Layer 2 of a small transformer language model trained on English Wikipedia (13 layers, counted from 0, width 64).
A neuron's activation on a vector x is GELU(weights . x), where the dot is the dot product.
The model reads these tokens: " was the" " third" " war" " for the" " ind" "ependence" " of C" "ub" "a." " The" " already" " Colon" "el" " C" "eb" "re" "co" " was" " one" " of the " "23" " exp" "ed" "ition"

The vector x that enters this layer's MLP at each token. A number n stands for (n - 128) times 0.036.
0 " was the": 168, 121, 143, 140, 139, 152, 110, 137, 128, 116, 103, 50, 102, 97, 100, 131, 186, 129, 130, 142, 106, 117, 145, 109, 111, 115, 146, 157, 146, 166, 229, 127, 120, 133, 139, 80, 108, 113, 175, 123, 124, 112, 214, 131, 139, 137, 104, 151, 146, 121, 136, 117, 145, 118, 135, 65, 97, 95, 95, 148, 132, 120, 130, 119
1 " third": 125, 115, 140, 114, 112, 120, 114, 116, 123, 132, 102, 89, 77, 60, 104, 143, 204, 119, 125, 119, 106, 111, 145, 148, 104, 127, 137, 180, 198, 132, 201, 123, 83, 148, 184, 130, 123, 162, 126, 95, 137, 117, 199, 103, 195, 115, 94, 137, 118, 122, 150, 126, 146, 108, 103, 99, 142, 135, 101, 149, 119, 123, 135, 114
2 " war": 123, 142, 162, 103, 134, 126, 120, 120, 141, 130, 102, 112, 64, 63, 76, 153, 187, 108, 169, 135, 102, 123, 114, 150, 83, 166, 126, 116, 154, 65, 182, 129, 118, 152, 149, 179, 129, 136, 127, 113, 193, 44, 146, 123, 149, 115, 91, 142, 153, 136, 173, 138, 143, 71, 125, 130, 93, 130, 129, 92, 158, 114, 141, 102
3 " for the": 152, 129, 166, 122, 143, 137, 108, 135, 108, 101, 124, 59, 55, 75, 95, 137, 157, 121, 115, 122, 129, 116, 138, 145, 111, 125, 127, 157, 157, 160, 246, 140, 128, 136, 159, 88, 128, 118, 157, 141, 100, 118, 227, 134, 131, 126, 103, 145, 138, 113, 108, 123, 151, 110, 119, 93, 119, 108, 129, 130, 131, 134, 148, 128
4 " ind": 126, 139, 190, 172, 128, 115, 102, 140, 116, 124, 206, 120, 90, 54, 124, 133, 136, 139, 133, 86, 144, 119, 116, 141, 118, 114, 90, 155, 192, 134, 173, 97, 103, 145, 138, 159, 122, 129, 125, 123, 153, 127, 244, 88, 156, 120, 112, 116, 134, 78, 174, 135, 99, 63, 124, 92, 120, 113, 135, 127, 155, 116, 123, 143
5 "ependence": 116, 143, 144, 143, 128, 115, 107, 139, 144, 131, 110, 88, 65, 29, 84, 144, 186, 131, 145, 159, 82, 160, 115, 156, 118, 135, 127, 134, 141, 72, 215, 146, 114, 123, 97, 186, 143, 119, 101, 124, 97, 97, 143, 144, 201, 137, 96, 160, 143, 121, 136, 130, 137, 85, 105, 100, 143, 136, 129, 130, 146, 111, 147, 121
6 " of C": 80, 151, 158, 109, 176, 116, 97, 101, 117, 118, 122, 125, 105, 112, 109, 122, 223, 138, 108, 142, 132, 117, 130, 139, 181, 145, 158, 130, 82, 174, 151, 155, 130, 140, 144, 120, 90, 94, 136, 130, 131, 104, 158, 121, 146, 134, 103, 118, 138, 105, 179, 140, 99, 87, 122, 76, 135, 117, 211, 130, 144, 109, 116, 122
7 "ub": 65, 96, 145, 92, 145, 143, 129, 216, 149, 110, 147, 168, 94, 97, 117, 140, 169, 130, 122, 120, 123, 133, 143, 89, 127, 171, 97, 158, 121, 47, 146, 145, 110, 136, 153, 138, 143, 123, 201, 110, 194, 123, 138, 109, 174, 105, 119, 117, 143, 96, 158, 139, 115, 60, 133, 91, 136, 134, 154, 101, 120, 144, 98, 122
8 "a.": 127, 86, 164, 135, 121, 131, 149, 157, 105, 146, 110, 65, 129, 114, 118, 110, 182, 126, 161, 154, 160, 115, 113, 124, 126, 139, 135, 112, 117, 127, 180, 114, 123, 155, 127, 96, 127, 135, 171, 156, 177, 137, 102, 129, 142, 119, 44, 179, 110, 73, 110, 109, 132, 90, 101, 121, 94, 153, 120, 150, 142, 141, 165, 131
9 " The": 136, 124, 139, 139, 142, 150, 83, 129, 120, 128, 145, 78, 67, 120, 89, 134, 157, 119, 107, 143, 133, 111, 117, 163, 129, 106, 141, 156, 122, 144, 250, 143, 115, 128, 157, 50, 127, 117, 145, 142, 116, 85, 214, 131, 144, 122, 129, 123, 133, 108, 131, 119, 163, 108, 119, 113, 106, 121, 118, 151, 134, 140, 162, 126
10 " already": 144, 164, 135, 119, 111, 111, 115, 99, 145, 116, 101, 56, 98, 41, 125, 140, 193, 120, 155, 165, 118, 145, 109, 181, 112, 119, 118, 119, 173, 63, 202, 143, 126, 135, 102, 145, 127, 143, 72, 133, 192, 110, 174, 95, 155, 136, 110, 128, 155, 118, 149, 119, 159, 98, 129, 137, 93, 140, 123, 117, 109, 116, 124, 123
11 " Colon": 119, 140, 193, 129, 128, 134, 121, 143, 175, 137, 90, 120, 90, 74, 106, 153, 181, 97, 147, 132, 159, 120, 122, 115, 136, 162, 129, 134, 156, 125, 160, 130, 106, 120, 136, 163, 133, 117, 154, 105, 94, 132, 113, 118, 189, 111, 64, 100, 122, 113, 175, 141, 117, 37, 130, 78, 143, 80, 164, 79, 171, 98, 136, 158
12 "el": 122, 109, 178, 113, 191, 156, 141, 60, 169, 144, 101, 98, 81, 120, 94, 123, 170, 117, 131, 108, 128, 142, 115, 96, 103, 128, 101, 98, 131, 101, 196, 116, 126, 169, 109, 164, 124, 124, 161, 133, 59, 129, 196, 126, 202, 151, 119, 124, 114, 122, 146, 131, 146, 99, 104, 101, 151, 107, 121, 113, 147, 107, 147, 128
13 " C": 68, 118, 157, 83, 176, 121, 112, 78, 130, 125, 115, 140, 92, 120, 114, 115, 200, 143, 112, 139, 141, 126, 128, 162, 180, 144, 154, 159, 77, 176, 135, 162, 120, 147, 145, 139, 92, 103, 142, 133, 125, 99, 150, 113, 141, 144, 100, 122, 122, 103, 187, 140, 95, 97, 123, 89, 135, 117, 206, 121, 144, 106, 123, 127
14 "eb": 80, 103, 142, 94, 137, 149, 123, 138, 150, 118, 152, 134, 98, 84, 123, 133, 134, 117, 126, 114, 105, 153, 141, 79, 98, 170, 157, 171, 131, 68, 178, 196, 126, 157, 175, 117, 127, 111, 195, 164, 132, 107, 140, 105, 148, 120, 109, 76, 176, 103, 132, 124, 99, 89, 162, 91, 139, 112, 165, 103, 156, 125, 78, 153
15 "re": 96, 130, 110, 58, 132, 130, 120, 102, 173, 130, 140, 129, 72, 106, 105, 108, 131, 165, 176, 137, 114, 158, 134, 153, 132, 170, 128, 124, 116, 38, 190, 138, 131, 166, 151, 154, 125, 143, 173, 107, 116, 112, 135, 73, 167, 87, 146, 123, 106, 147, 144, 127, 152, 89, 111, 111, 94, 131, 115, 116, 137, 136, 178, 119
16 "co": 91, 130, 105, 43, 98, 113, 163, 75, 186, 155, 99, 133, 78, 105, 100, 130, 180, 147, 155, 137, 141, 151, 148, 119, 105, 139, 154, 91, 91, 74, 175, 113, 159, 162, 151, 154, 134, 105, 149, 140, 129, 149, 126, 82, 154, 122, 100, 134, 67, 117, 154, 128, 128, 124, 133, 98, 117, 129, 116, 99, 136, 174, 154, 129
17 " was": 144, 125, 147, 114, 132, 138, 128, 135, 152, 114, 108, 35, 122, 143, 147, 143, 181, 147, 148, 162, 86, 118, 127, 97, 114, 148, 106, 141, 162, 170, 173, 91, 131, 135, 87, 112, 102, 110, 137, 116, 157, 96, 196, 125, 158, 143, 55, 149, 180, 134, 165, 121, 141, 87, 128, 87, 63, 117, 118, 118, 149, 115, 149, 116
18 " one": 131, 118, 114, 131, 127, 135, 122, 117, 123, 137, 119, 101, 86, 68, 111, 111, 174, 113, 154, 158, 116, 135, 117, 143, 97, 150, 153, 182, 176, 141, 216, 112, 107, 153, 176, 139, 108, 167, 101, 118, 146, 65, 172, 105, 186, 137, 65, 119, 111, 155, 142, 119, 148, 105, 98, 106, 93, 156, 106, 131, 108, 117, 134, 106
19 " of the ": 146, 149, 168, 158, 124, 111, 87, 126, 96, 106, 140, 92, 88, 101, 72, 101, 184, 116, 129, 131, 118, 99, 122, 172, 122, 132, 138, 142, 141, 184, 190, 201, 128, 125, 147, 107, 112, 137, 157, 133, 99, 126, 134, 154, 162, 125, 145, 107, 70, 106, 114, 129, 101, 84, 123, 112, 145, 140, 157, 138, 146, 110, 127, 188
20 "23": 91, 109, 131, 127, 108, 118, 97, 187, 110, 146, 90, 101, 110, 90, 82, 150, 190, 138, 108, 163, 148, 127, 129, 128, 73, 125, 140, 171, 159, 113, 152, 198, 163, 156, 165, 143, 161, 122, 147, 143, 116, 52, 179, 134, 160, 80, 94, 118, 123, 124, 119, 120, 155, 55, 129, 130, 131, 136, 132, 131, 125, 102, 93, 149
21 " exp": 130, 168, 118, 161, 137, 117, 102, 119, 149, 142, 86, 135, 118, 72, 80, 129, 129, 174, 139, 114, 142, 130, 112, 99, 109, 121, 143, 150, 120, 155, 147, 102, 109, 123, 151, 191, 129, 96, 122, 148, 119, 158, 138, 113, 191, 118, 128, 139, 125, 82, 123, 138, 74, 98, 157, 45, 158, 102, 138, 74, 168, 172, 101, 179
22 "ed": 152, 135, 193, 146, 169, 134, 99, 102, 127, 100, 140, 126, 93, 89, 88, 151, 111, 129, 169, 127, 146, 172, 90, 113, 81, 121, 82, 173, 181, 119, 190, 146, 120, 154, 103, 167, 133, 122, 148, 186, 157, 114, 140, 112, 155, 138, 158, 120, 108, 117, 99, 136, 109, 110, 128, 30, 110, 117, 106, 91, 103, 138, 142, 115
23 "ition": 116, 117, 134, 113, 106, 122, 121, 135, 125, 133, 100, 104, 65, 100, 79, 146, 161, 108, 177, 145, 84, 141, 117, 151, 142, 123, 127, 119, 132, 70, 211, 118, 84, 129, 139, 174, 132, 166, 116, 104, 143, 122, 138, 93, 185, 131, 134, 142, 149, 74, 152, 133, 96, 75, 139, 52, 151, 147, 135, 141, 164, 128, 168, 133

Each question shows the input weights of one neuron of the MLP. A number n stands for (n - 128) times 0.0052.

n90: 136, 82, 81, 105, 51, 144, 151, 124, 163, 111, 123, 126, 124, 118, 174, 100, 110, 155, 142, 132, 132, 123, 168, 117, 170, 116, 114, 50, 131, 147, 117, 147, 144, 142, 126, 114, 160, 90, 127, 121, 95, 138, 117, 159, 146, 136, 155, 150, 172, 123, 179, 101, 118, 178, 120, 115, 130, 115, 122, 171, 116, 98, 188, 70
On which token does it fire most, and how strongly? 16 "co", at about 0.69

n321: 194, 156, 90, 184, 115, 162, 116, 123, 102, 119, 123, 124, 175, 147, 128, 108, 87, 125, 132, 135, 126, 111, 145, 86, 57, 82, 160, 104, 93, 141, 118, 133, 100, 140, 143, 184, 171, 107, 95, 184, 66, 123, 126, 162, 116, 131, 154, 151, 94, 97, 156, 120, 128, 159, 120, 126, 173, 124, 121, 74, 144, 137, 121, 143
On which token does it fire most? 21 " exp"

n207: 116, 88, 115, 124, 95, 125, 177, 132, 143, 128, 98, 137, 108, 169, 161, 125, 103, 118, 87, 85, 152, 124, 95, 75, 128, 123, 144, 105, 163, 117, 132, 164, 154, 152, 128, 171, 162, 140, 115, 121, 82, 98, 71, 159, 98, 134, 124, 121, 117, 112, 145, 140, 135, 155, 112, 162, 137, 116, 64, 156, 129, 117, 182, 155
On which token does it fire most? 16 "co"

n34: 132, 134, 120, 173, 148, 111, 62, 136, 169, 142, 173, 144, 139, 116, 142, 88, 121, 91, 117, 116, 174, 85, 150, 136, 115, 112, 124, 119, 116, 135, 106, 147, 125, 120, 156, 132, 109, 98, 132, 121, 115, 159, 124, 171, 128, 144, 169, 114, 134, 157, 136, 154, 128, 147, 76, 213, 111, 68, 151, 83, 122, 130, 89, 111
On which token does it fire most? 19 " of the "

n137: 127, 128, 127, 126, 127, 124, 129, 129, 127, 127, 126, 128, 127, 128, 126, 122, 127, 126, 127, 127, 126, 128, 128, 128, 125, 126, 125, 127, 126, 127, 129, 127, 123, 128, 126, 126, 128, 127, 127, 128, 128, 126, 127, 127, 126, 126, 127, 128, 127, 128, 127, 127, 128, 127, 126, 128, 128, 124, 128, 126, 128, 125, 125, 127
On which token does it fire most? 2 " war"

n149: 134, 138, 135, 132, 116, 124, 66, 181, 148, 55, 135, 173, 154, 129, 177, 95, 144, 128, 142, 85, 178, 90, 140, 137, 144, 95, 175, 125, 161, 161, 61, 119, 117, 108, 90, 140, 175, 112, 140, 99, 103, 185, 72, 165, 129, 145, 118, 108, 130, 123, 120, 159, 140, 141, 110, 144, 136, 86, 154, 108, 115, 114, 109, 166
On which token does it fire most? 11 " Colon"

n269: 179, 158, 126, 152, 157, 124, 127, 147, 97, 104, 135, 108, 143, 140, 130, 128, 74, 129, 78, 114, 175, 129, 103, 156, 143, 130, 158, 120, 155, 199, 125, 77, 90, 122, 162, 166, 117, 134, 95, 182, 89, 102, 105, 122, 98, 127, 96, 99, 140, 101, 107, 161, 163, 150, 89, 162, 109, 117, 100, 94, 65, 112, 112, 127
Its three highest activations, in order, are on tokens 18 " one", 3 " for the", 22 "ed"

n128: 219, 128, 157, 184, 105, 182, 95, 163, 105, 151, 168, 105, 191, 133, 146, 102, 131, 125, 155, 130, 164, 106, 134, 127, 135, 81, 118, 116, 110, 128, 120, 134, 109, 118, 110, 112, 104, 106, 107, 112, 143, 184, 133, 147, 128, 160, 126, 118, 101, 136, 173, 112, 136, 104, 150, 161, 104, 117, 146, 99, 102, 98, 116, 132
On which token does it fire most? 4 " ind"

n332: 158, 151, 97, 153, 102, 110, 116, 184, 149, 108, 198, 148, 172, 150, 120, 213, 97, 110, 100, 88, 98, 128, 141, 99, 77, 112, 104, 167, 127, 162, 45, 106, 89, 125, 136, 124, 120, 157, 91, 130, 85, 208, 133, 92, 69, 154, 122, 81, 179, 106, 110, 181, 131, 139, 175, 119, 127, 99, 119, 90, 154, 118, 71, 153
Its three highest activations, in order, are on tokens 21 " exp", 4 " ind", 14 "eb"

n246: 160, 77, 92, 172, 119, 194, 111, 145, 109, 107, 196, 155, 116, 119, 137, 139, 54, 119, 140, 141, 140, 110, 107, 155, 112, 123, 146, 169, 150, 137, 91, 108, 91, 116, 165, 133, 172, 150, 130, 193, 130, 134, 82, 114, 132, 118, 143, 122, 148, 109, 74, 87, 136, 125, 95, 134, 164, 164, 43, 125, 105, 141, 152, 82
On which two tokens does it fire most, strongest first? 22 "ed", 18 " one"

n376: 187, 119, 99, 132, 105, 175, 113, 169, 143, 141, 126, 111, 147, 103, 134, 164, 138, 123, 142, 145, 141, 103, 172, 137, 142, 98, 166, 153, 145, 119, 98, 59, 111, 121, 148, 119, 127, 148, 78, 100, 99, 95, 98, 171, 89, 188, 95, 150, 187, 135, 137, 129, 115, 145, 99, 163, 108, 112, 108, 128, 112, 69, 149, 95
Its three highest activations, in order, are on tokens 17 " was", 18 " one", 0 " was the"

n182: 130, 149, 94, 132, 127, 168, 141, 141, 121, 103, 127, 154, 113, 128, 151, 168, 98, 166, 69, 121, 146, 156, 122, 136, 128, 116, 152, 135, 154, 127, 131, 111, 137, 90, 155, 154, 118, 114, 75, 116, 68, 98, 141, 132, 108, 131, 127, 121, 193, 196, 142, 177, 127, 155, 111, 110, 151, 112, 114, 150, 101, 115, 107, 120
On which token does it fire most? 18 " one"

n94: 103, 169, 97, 98, 119, 161, 98, 156, 152, 74, 173, 128, 111, 132, 139, 132, 95, 186, 115, 160, 176, 116, 149, 139, 137, 70, 136, 103, 151, 100, 140, 139, 142, 161, 111, 128, 126, 108, 106, 107, 137, 152, 133, 124, 108, 114, 151, 88, 142, 77, 113, 135, 144, 200, 126, 160, 160, 138, 134, 123, 201, 104, 119, 118
On which two tokens does it fire most, strongest first? 15 "re", 4 " ind"

n41: 124, 121, 115, 141, 83, 135, 108, 160, 113, 102, 178, 207, 146, 165, 133, 115, 120, 178, 106, 101, 105, 93, 104, 152, 96, 141, 192, 72, 108, 126, 122, 165, 76, 174, 154, 136, 132, 170, 131, 126, 107, 143, 94, 77, 102, 106, 221, 105, 119, 158, 131, 180, 156, 144, 143, 203, 134, 163, 119, 95, 81, 91, 96, 65
On which token does it fire most? 15 "re"

n301: 162, 134, 112, 174, 106, 154, 92, 149, 80, 85, 127, 129, 143, 137, 153, 103, 114, 170, 148, 136, 148, 75, 191, 157, 100, 92, 117, 57, 162, 120, 134, 186, 132, 126, 170, 124, 118, 139, 115, 125, 114, 148, 138, 120, 91, 97, 169, 115, 129, 162, 150, 126, 115, 151, 129, 109, 154, 94, 79, 113, 96, 118, 81, 101
On which two tokens does it fire most, strongest first? 19 " of the ", 0 " was the"

n293: 113, 108, 126, 131, 146, 97, 109, 156, 57, 156, 125, 133, 155, 143, 192, 112, 121, 171, 85, 106, 156, 79, 116, 139, 115, 148, 140, 138, 140, 151, 95, 128, 107, 122, 183, 124, 130, 131, 106, 143, 121, 125, 117, 131, 73, 167, 131, 127, 123, 101, 71, 121, 140, 134, 115, 192, 115, 163, 154, 172, 98, 82, 95, 117
On which token does it fire most, and how strongly? 20 "23", at about 0.25

n276: 201, 111, 138, 166, 169, 133, 97, 135, 116, 115, 144, 133, 209, 106, 145, 111, 131, 135, 113, 127, 115, 81, 151, 143, 104, 93, 86, 144, 162, 197, 41, 134, 124, 153, 119, 163, 167, 119, 96, 130, 133, 151, 73, 103, 97, 160, 133, 164, 117, 68, 129, 100, 131, 136, 101, 124, 94, 126, 100, 134, 122, 56, 152, 134
Its three highest activations, in order, are on tokens 4 " ind", 22 "ed", 8 "a."

n223: 140, 124, 98, 107, 107, 120, 129, 130, 131, 110, 103, 123, 130, 177, 160, 114, 101, 173, 70, 134, 97, 130, 135, 76, 132, 101, 131, 37, 138, 142, 140, 148, 162, 118, 165, 140, 105, 96, 112, 157, 112, 106, 112, 136, 126, 123, 144, 105, 99, 155, 148, 98, 143, 162, 174, 153, 143, 172, 122, 176, 77, 111, 159, 136
On which token does it fire most? 16 "co"

n9: 140, 75, 148, 126, 118, 185, 171, 130, 114, 87, 96, 150, 123, 167, 176, 142, 81, 139, 87, 78, 104, 145, 137, 135, 68, 98, 105, 103, 109, 158, 111, 95, 143, 62, 120, 154, 119, 148, 99, 122, 115, 139, 109, 164, 107, 114, 150, 157, 112, 109, 145, 159, 174, 160, 147, 91, 179, 109, 138, 94, 147, 150, 163, 155
On which token does it fire most, and how strongly? 21 " exp", at about 0.13

n328: 150, 142, 120, 184, 159, 166, 72, 58, 101, 105, 137, 131, 155, 132, 152, 106, 113, 138, 50, 116, 179, 126, 143, 167, 117, 141, 111, 90, 149, 177, 129, 167, 144, 101, 156, 113, 99, 141, 99, 113, 143, 156, 119, 132, 93, 153, 163, 92, 103, 156, 99, 110, 161, 170, 118, 146, 118, 133, 124, 114, 104, 89, 136, 124
On which token does it fire most, and how strongly? 19 " of the ", at about 1.1

n365: 123, 88, 109, 105, 126, 82, 140, 142, 176, 172, 126, 174, 118, 122, 120, 152, 96, 133, 128, 137, 97, 129, 110, 119, 139, 139, 161, 144, 123, 111, 112, 128, 132, 100, 106, 167, 121, 137, 75, 130, 75, 116, 76, 190, 137, 106, 124, 106, 162, 127, 170, 148, 98, 152, 88, 172, 172, 142, 98, 136, 153, 128, 135, 118
On which token does it fire most? 5 "ependence"

n202: 128, 128, 128, 130, 128, 128, 128, 126, 130, 128, 129, 128, 129, 129, 129, 130, 129, 129, 129, 128, 129, 128, 130, 126, 131, 128, 129, 128, 127, 128, 128, 129, 129, 129, 128, 129, 130, 129, 129, 128, 128, 128, 129, 130, 129, 129, 128, 129, 128, 128, 128, 131, 130, 129, 129, 128, 128, 130, 128, 129, 127, 129, 127, 129
On which token does it fire most? 12 "el"

n165: 120, 116, 106, 109, 145, 104, 179, 110, 160, 172, 133, 165, 125, 153, 165, 120, 116, 115, 120, 119, 93, 144, 157, 103, 112, 98, 148, 118, 123, 122, 93, 101, 114, 68, 114, 138, 126, 138, 130, 138, 85, 116, 92, 166, 123, 147, 127, 100, 175, 167, 134, 117, 86, 136, 123, 135, 151, 109, 74, 144, 165, 160, 151, 127
On which token does it fire most? 16 "co"

n230: 106, 76, 100, 115, 127, 149, 112, 157, 135, 157, 159, 194, 119, 138, 136, 111, 124, 132, 140, 145, 174, 133, 138, 151, 165, 112, 147, 143, 188, 98, 111, 97, 86, 137, 111, 132, 115, 85, 135, 153, 118, 169, 94, 168, 126, 94, 156, 116, 164, 123, 100, 86, 118, 180, 103, 141, 130, 123, 133, 147, 100, 133, 87, 119
On which token does it fire most, and how strongly? 7 "ub", at about 0.42

n65: 170, 114, 137, 147, 163, 141, 127, 103, 70, 65, 83, 150, 149, 139, 149, 141, 106, 110, 140, 136, 65, 108, 91, 122, 120, 148, 145, 114, 121, 168, 113, 148, 153, 168, 110, 128, 177, 168, 97, 145, 130, 106, 96, 123, 107, 156, 133, 159, 111, 138, 99, 136, 144, 140, 130, 105, 139, 154, 146, 79, 152, 126, 247, 101
On which two tokens does it fire most, strongest first? 22 "ed", 8 "a."

n122: 149, 97, 142, 171, 142, 151, 124, 107, 110, 139, 140, 145, 143, 184, 135, 118, 119, 126, 111, 79, 149, 88, 134, 170, 139, 105, 136, 66, 102, 212, 115, 99, 125, 108, 170, 93, 121, 110, 140, 110, 138, 160, 106, 131, 90, 99, 155, 141, 119, 136, 113, 154, 157, 159, 106, 177, 116, 88, 115, 118, 73, 135, 174, 82
On which token does it fire most, and how strongly? 9 " The", at about 0.11

n114: 137, 133, 173, 122, 95, 129, 72, 168, 110, 128, 129, 128, 125, 134, 174, 112, 118, 138, 143, 147, 197, 119, 98, 171, 136, 62, 126, 104, 182, 105, 134, 174, 163, 163, 76, 135, 169, 129, 103, 116, 136, 125, 48, 199, 86, 127, 134, 118, 114, 111, 118, 158, 104, 152, 133, 183, 122, 90, 77, 117, 120, 125, 114, 137
On which token does it fire most, and how strongly? 10 " already", at about 0.36

n153: 118, 149, 97, 144, 136, 151, 106, 126, 154, 52, 73, 180, 234, 144, 106, 127, 137, 128, 78, 160, 100, 93, 117, 128, 87, 144, 160, 161, 136, 186, 37, 110, 168, 123, 140, 145, 133, 121, 88, 137, 132, 135, 118, 108, 97, 111, 136, 118, 172, 135, 138, 118, 138, 154, 134, 96, 81, 144, 144, 100, 140, 71, 128, 131
Its three highest activations, in order, are on tokens 21 " exp", 6 " of C", 17 " was"

n62: 129, 127, 126, 127, 128, 127, 128, 129, 130, 128, 128, 128, 125, 129, 126, 125, 128, 127, 128, 128, 127, 128, 126, 128, 129, 128, 127, 127, 130, 128, 127, 127, 129, 127, 128, 126, 128, 127, 128, 129, 127, 128, 127, 126, 127, 128, 127, 129, 128, 128, 130, 130, 129, 127, 129, 129, 130, 129, 129, 127, 126, 129, 127, 125
On which token does it fire most? 16 "co"

n115: 127, 126, 127, 128, 128, 126, 127, 129, 127, 127, 129, 127, 128, 128, 128, 127, 129, 128, 129, 129, 129, 127, 127, 128, 127, 126, 126, 127, 129, 128, 130, 127, 127, 127, 126, 128, 128, 126, 127, 128, 127, 126, 128, 127, 127, 128, 128, 128, 127, 129, 128, 132, 127, 128, 131, 129, 129, 128, 128, 126, 130, 128, 126, 128
On which token does it fire most? 4 " ind"

n380: 138, 114, 133, 131, 111, 122, 60, 120, 134, 136, 140, 133, 148, 133, 120, 171, 117, 114, 132, 129, 124, 67, 81, 162, 135, 138, 171, 142, 174, 145, 83, 127, 100, 126, 101, 89, 130, 141, 95, 97, 139, 177, 130, 123, 139, 170, 166, 122, 156, 126, 153, 129, 157, 139, 143, 132, 131, 128, 143, 126, 127, 55, 99, 97
On which token does it fire most? 10 " already"

n253: 147, 154, 103, 117, 121, 116, 84, 119, 89, 110, 168, 133, 153, 181, 163, 118, 127, 140, 131, 167, 145, 102, 151, 163, 93, 156, 170, 123, 133, 132, 100, 110, 145, 142, 142, 90, 122, 175, 115, 146, 138, 140, 83, 57, 91, 92, 144, 109, 97, 115, 125, 115, 158, 132, 137, 169, 74, 170, 113, 132, 71, 124, 113, 113
On which token does it fire most, and how strongly? 15 "re", at about 0.084

n87: 207, 101, 130, 116, 81, 132, 100, 149, 112, 103, 129, 94, 164, 171, 148, 111, 132, 107, 90, 125, 108, 114, 107, 101, 196, 134, 111, 108, 117, 179, 133, 122, 134, 80, 121, 141, 108, 138, 84, 162, 154, 141, 120, 164, 125, 158, 117, 160, 132, 87, 77, 136, 159, 166, 98, 147, 155, 117, 135, 142, 103, 74, 187, 121
On which token does it fire most, and how strongly? 8 "a.", at about 1

n383: 129, 122, 115, 85, 122, 124, 142, 94, 129, 130, 145, 118, 125, 137, 170, 152, 72, 132, 103, 98, 160, 141, 169, 151, 177, 127, 163, 82, 81, 160, 113, 142, 103, 141, 112, 64, 148, 123, 91, 81, 71, 111, 104, 155, 75, 162, 161, 165, 175, 157, 154, 137, 145, 133, 106, 151, 146, 69, 125, 164, 141, 123, 170, 159
On which token does it fire most? 13 " C"

n300: 169, 84, 130, 135, 122, 130, 132, 137, 85, 126, 112, 113, 120, 137, 131, 115, 90, 106, 104, 99, 166, 121, 171, 180, 114, 97, 141, 143, 101, 167, 122, 127, 126, 117, 165, 104, 167, 155, 124, 160, 115, 122, 113, 177, 62, 102, 116, 118, 112, 163, 118, 115, 178, 132, 123, 188, 151, 140, 115, 119, 99, 131, 146, 124
On which token does it fire most, and how strongly? 9 " The", at about 0.76

n356: 107, 138, 141, 150, 98, 129, 131, 97, 128, 149, 81, 121, 139, 129, 131, 196, 139, 107, 78, 156, 93, 72, 113, 147, 106, 157, 131, 66, 138, 190, 106, 151, 129, 165, 141, 109, 128, 178, 82, 89, 133, 120, 119, 87, 114, 119, 140, 178, 103, 125, 117, 150, 154, 139, 126, 100, 145, 181, 131, 149, 100, 131, 121, 125
On which token does it fire most? 1 " third"

n195: 182, 97, 121, 182, 98, 168, 119, 180, 78, 102, 92, 127, 160, 98, 149, 151, 97, 116, 151, 105, 108, 135, 95, 149, 124, 61, 141, 118, 154, 155, 111, 136, 140, 174, 166, 182, 141, 120, 60, 146, 93, 96, 103, 144, 81, 136, 174, 124, 138, 102, 128, 169, 127, 93, 127, 135, 116, 106, 89, 164, 82, 106, 122, 147
Its three highest activations, in order, are on tokens 20 "23", 22 "ed", 4 " ind"

n84: 146, 90, 93, 184, 53, 88, 144, 143, 91, 170, 132, 159, 143, 142, 155, 151, 101, 145, 124, 148, 118, 132, 100, 162, 68, 137, 127, 159, 135, 124, 113, 149, 90, 127, 167, 116, 159, 159, 84, 165, 119, 139, 100, 93, 139, 119, 152, 154, 128, 153, 178, 132, 130, 129, 112, 124, 168, 174, 45, 85, 128, 150, 101, 65
On which token does it fire most, and how strongly? 18 " one", at about 1

n335: 129, 115, 145, 160, 136, 162, 96, 130, 126, 120, 154, 118, 147, 106, 138, 131, 117, 107, 137, 120, 119, 115, 94, 119, 95, 132, 124, 80, 101, 126, 123, 141, 80, 118, 84, 137, 147, 134, 124, 130, 79, 154, 125, 123, 143, 151, 154, 153, 185, 108, 124, 168, 162, 115, 99, 176, 139, 110, 116, 140, 123, 134, 141, 98
On which token does it fire most, and how strongly? 12 "el", at about 1.3

n346: 132, 129, 129, 127, 129, 128, 129, 129, 131, 130, 129, 130, 127, 130, 127, 129, 129, 128, 127, 129, 127, 129, 130, 130, 129, 129, 127, 127, 129, 129, 130, 127, 127, 130, 129, 128, 129, 129, 128, 130, 129, 129, 127, 128, 128, 129, 128, 129, 129, 129, 129, 124, 129, 127, 129, 129, 128, 129, 131, 128, 129, 128, 125, 127
On which token does it fire most? 2 " war"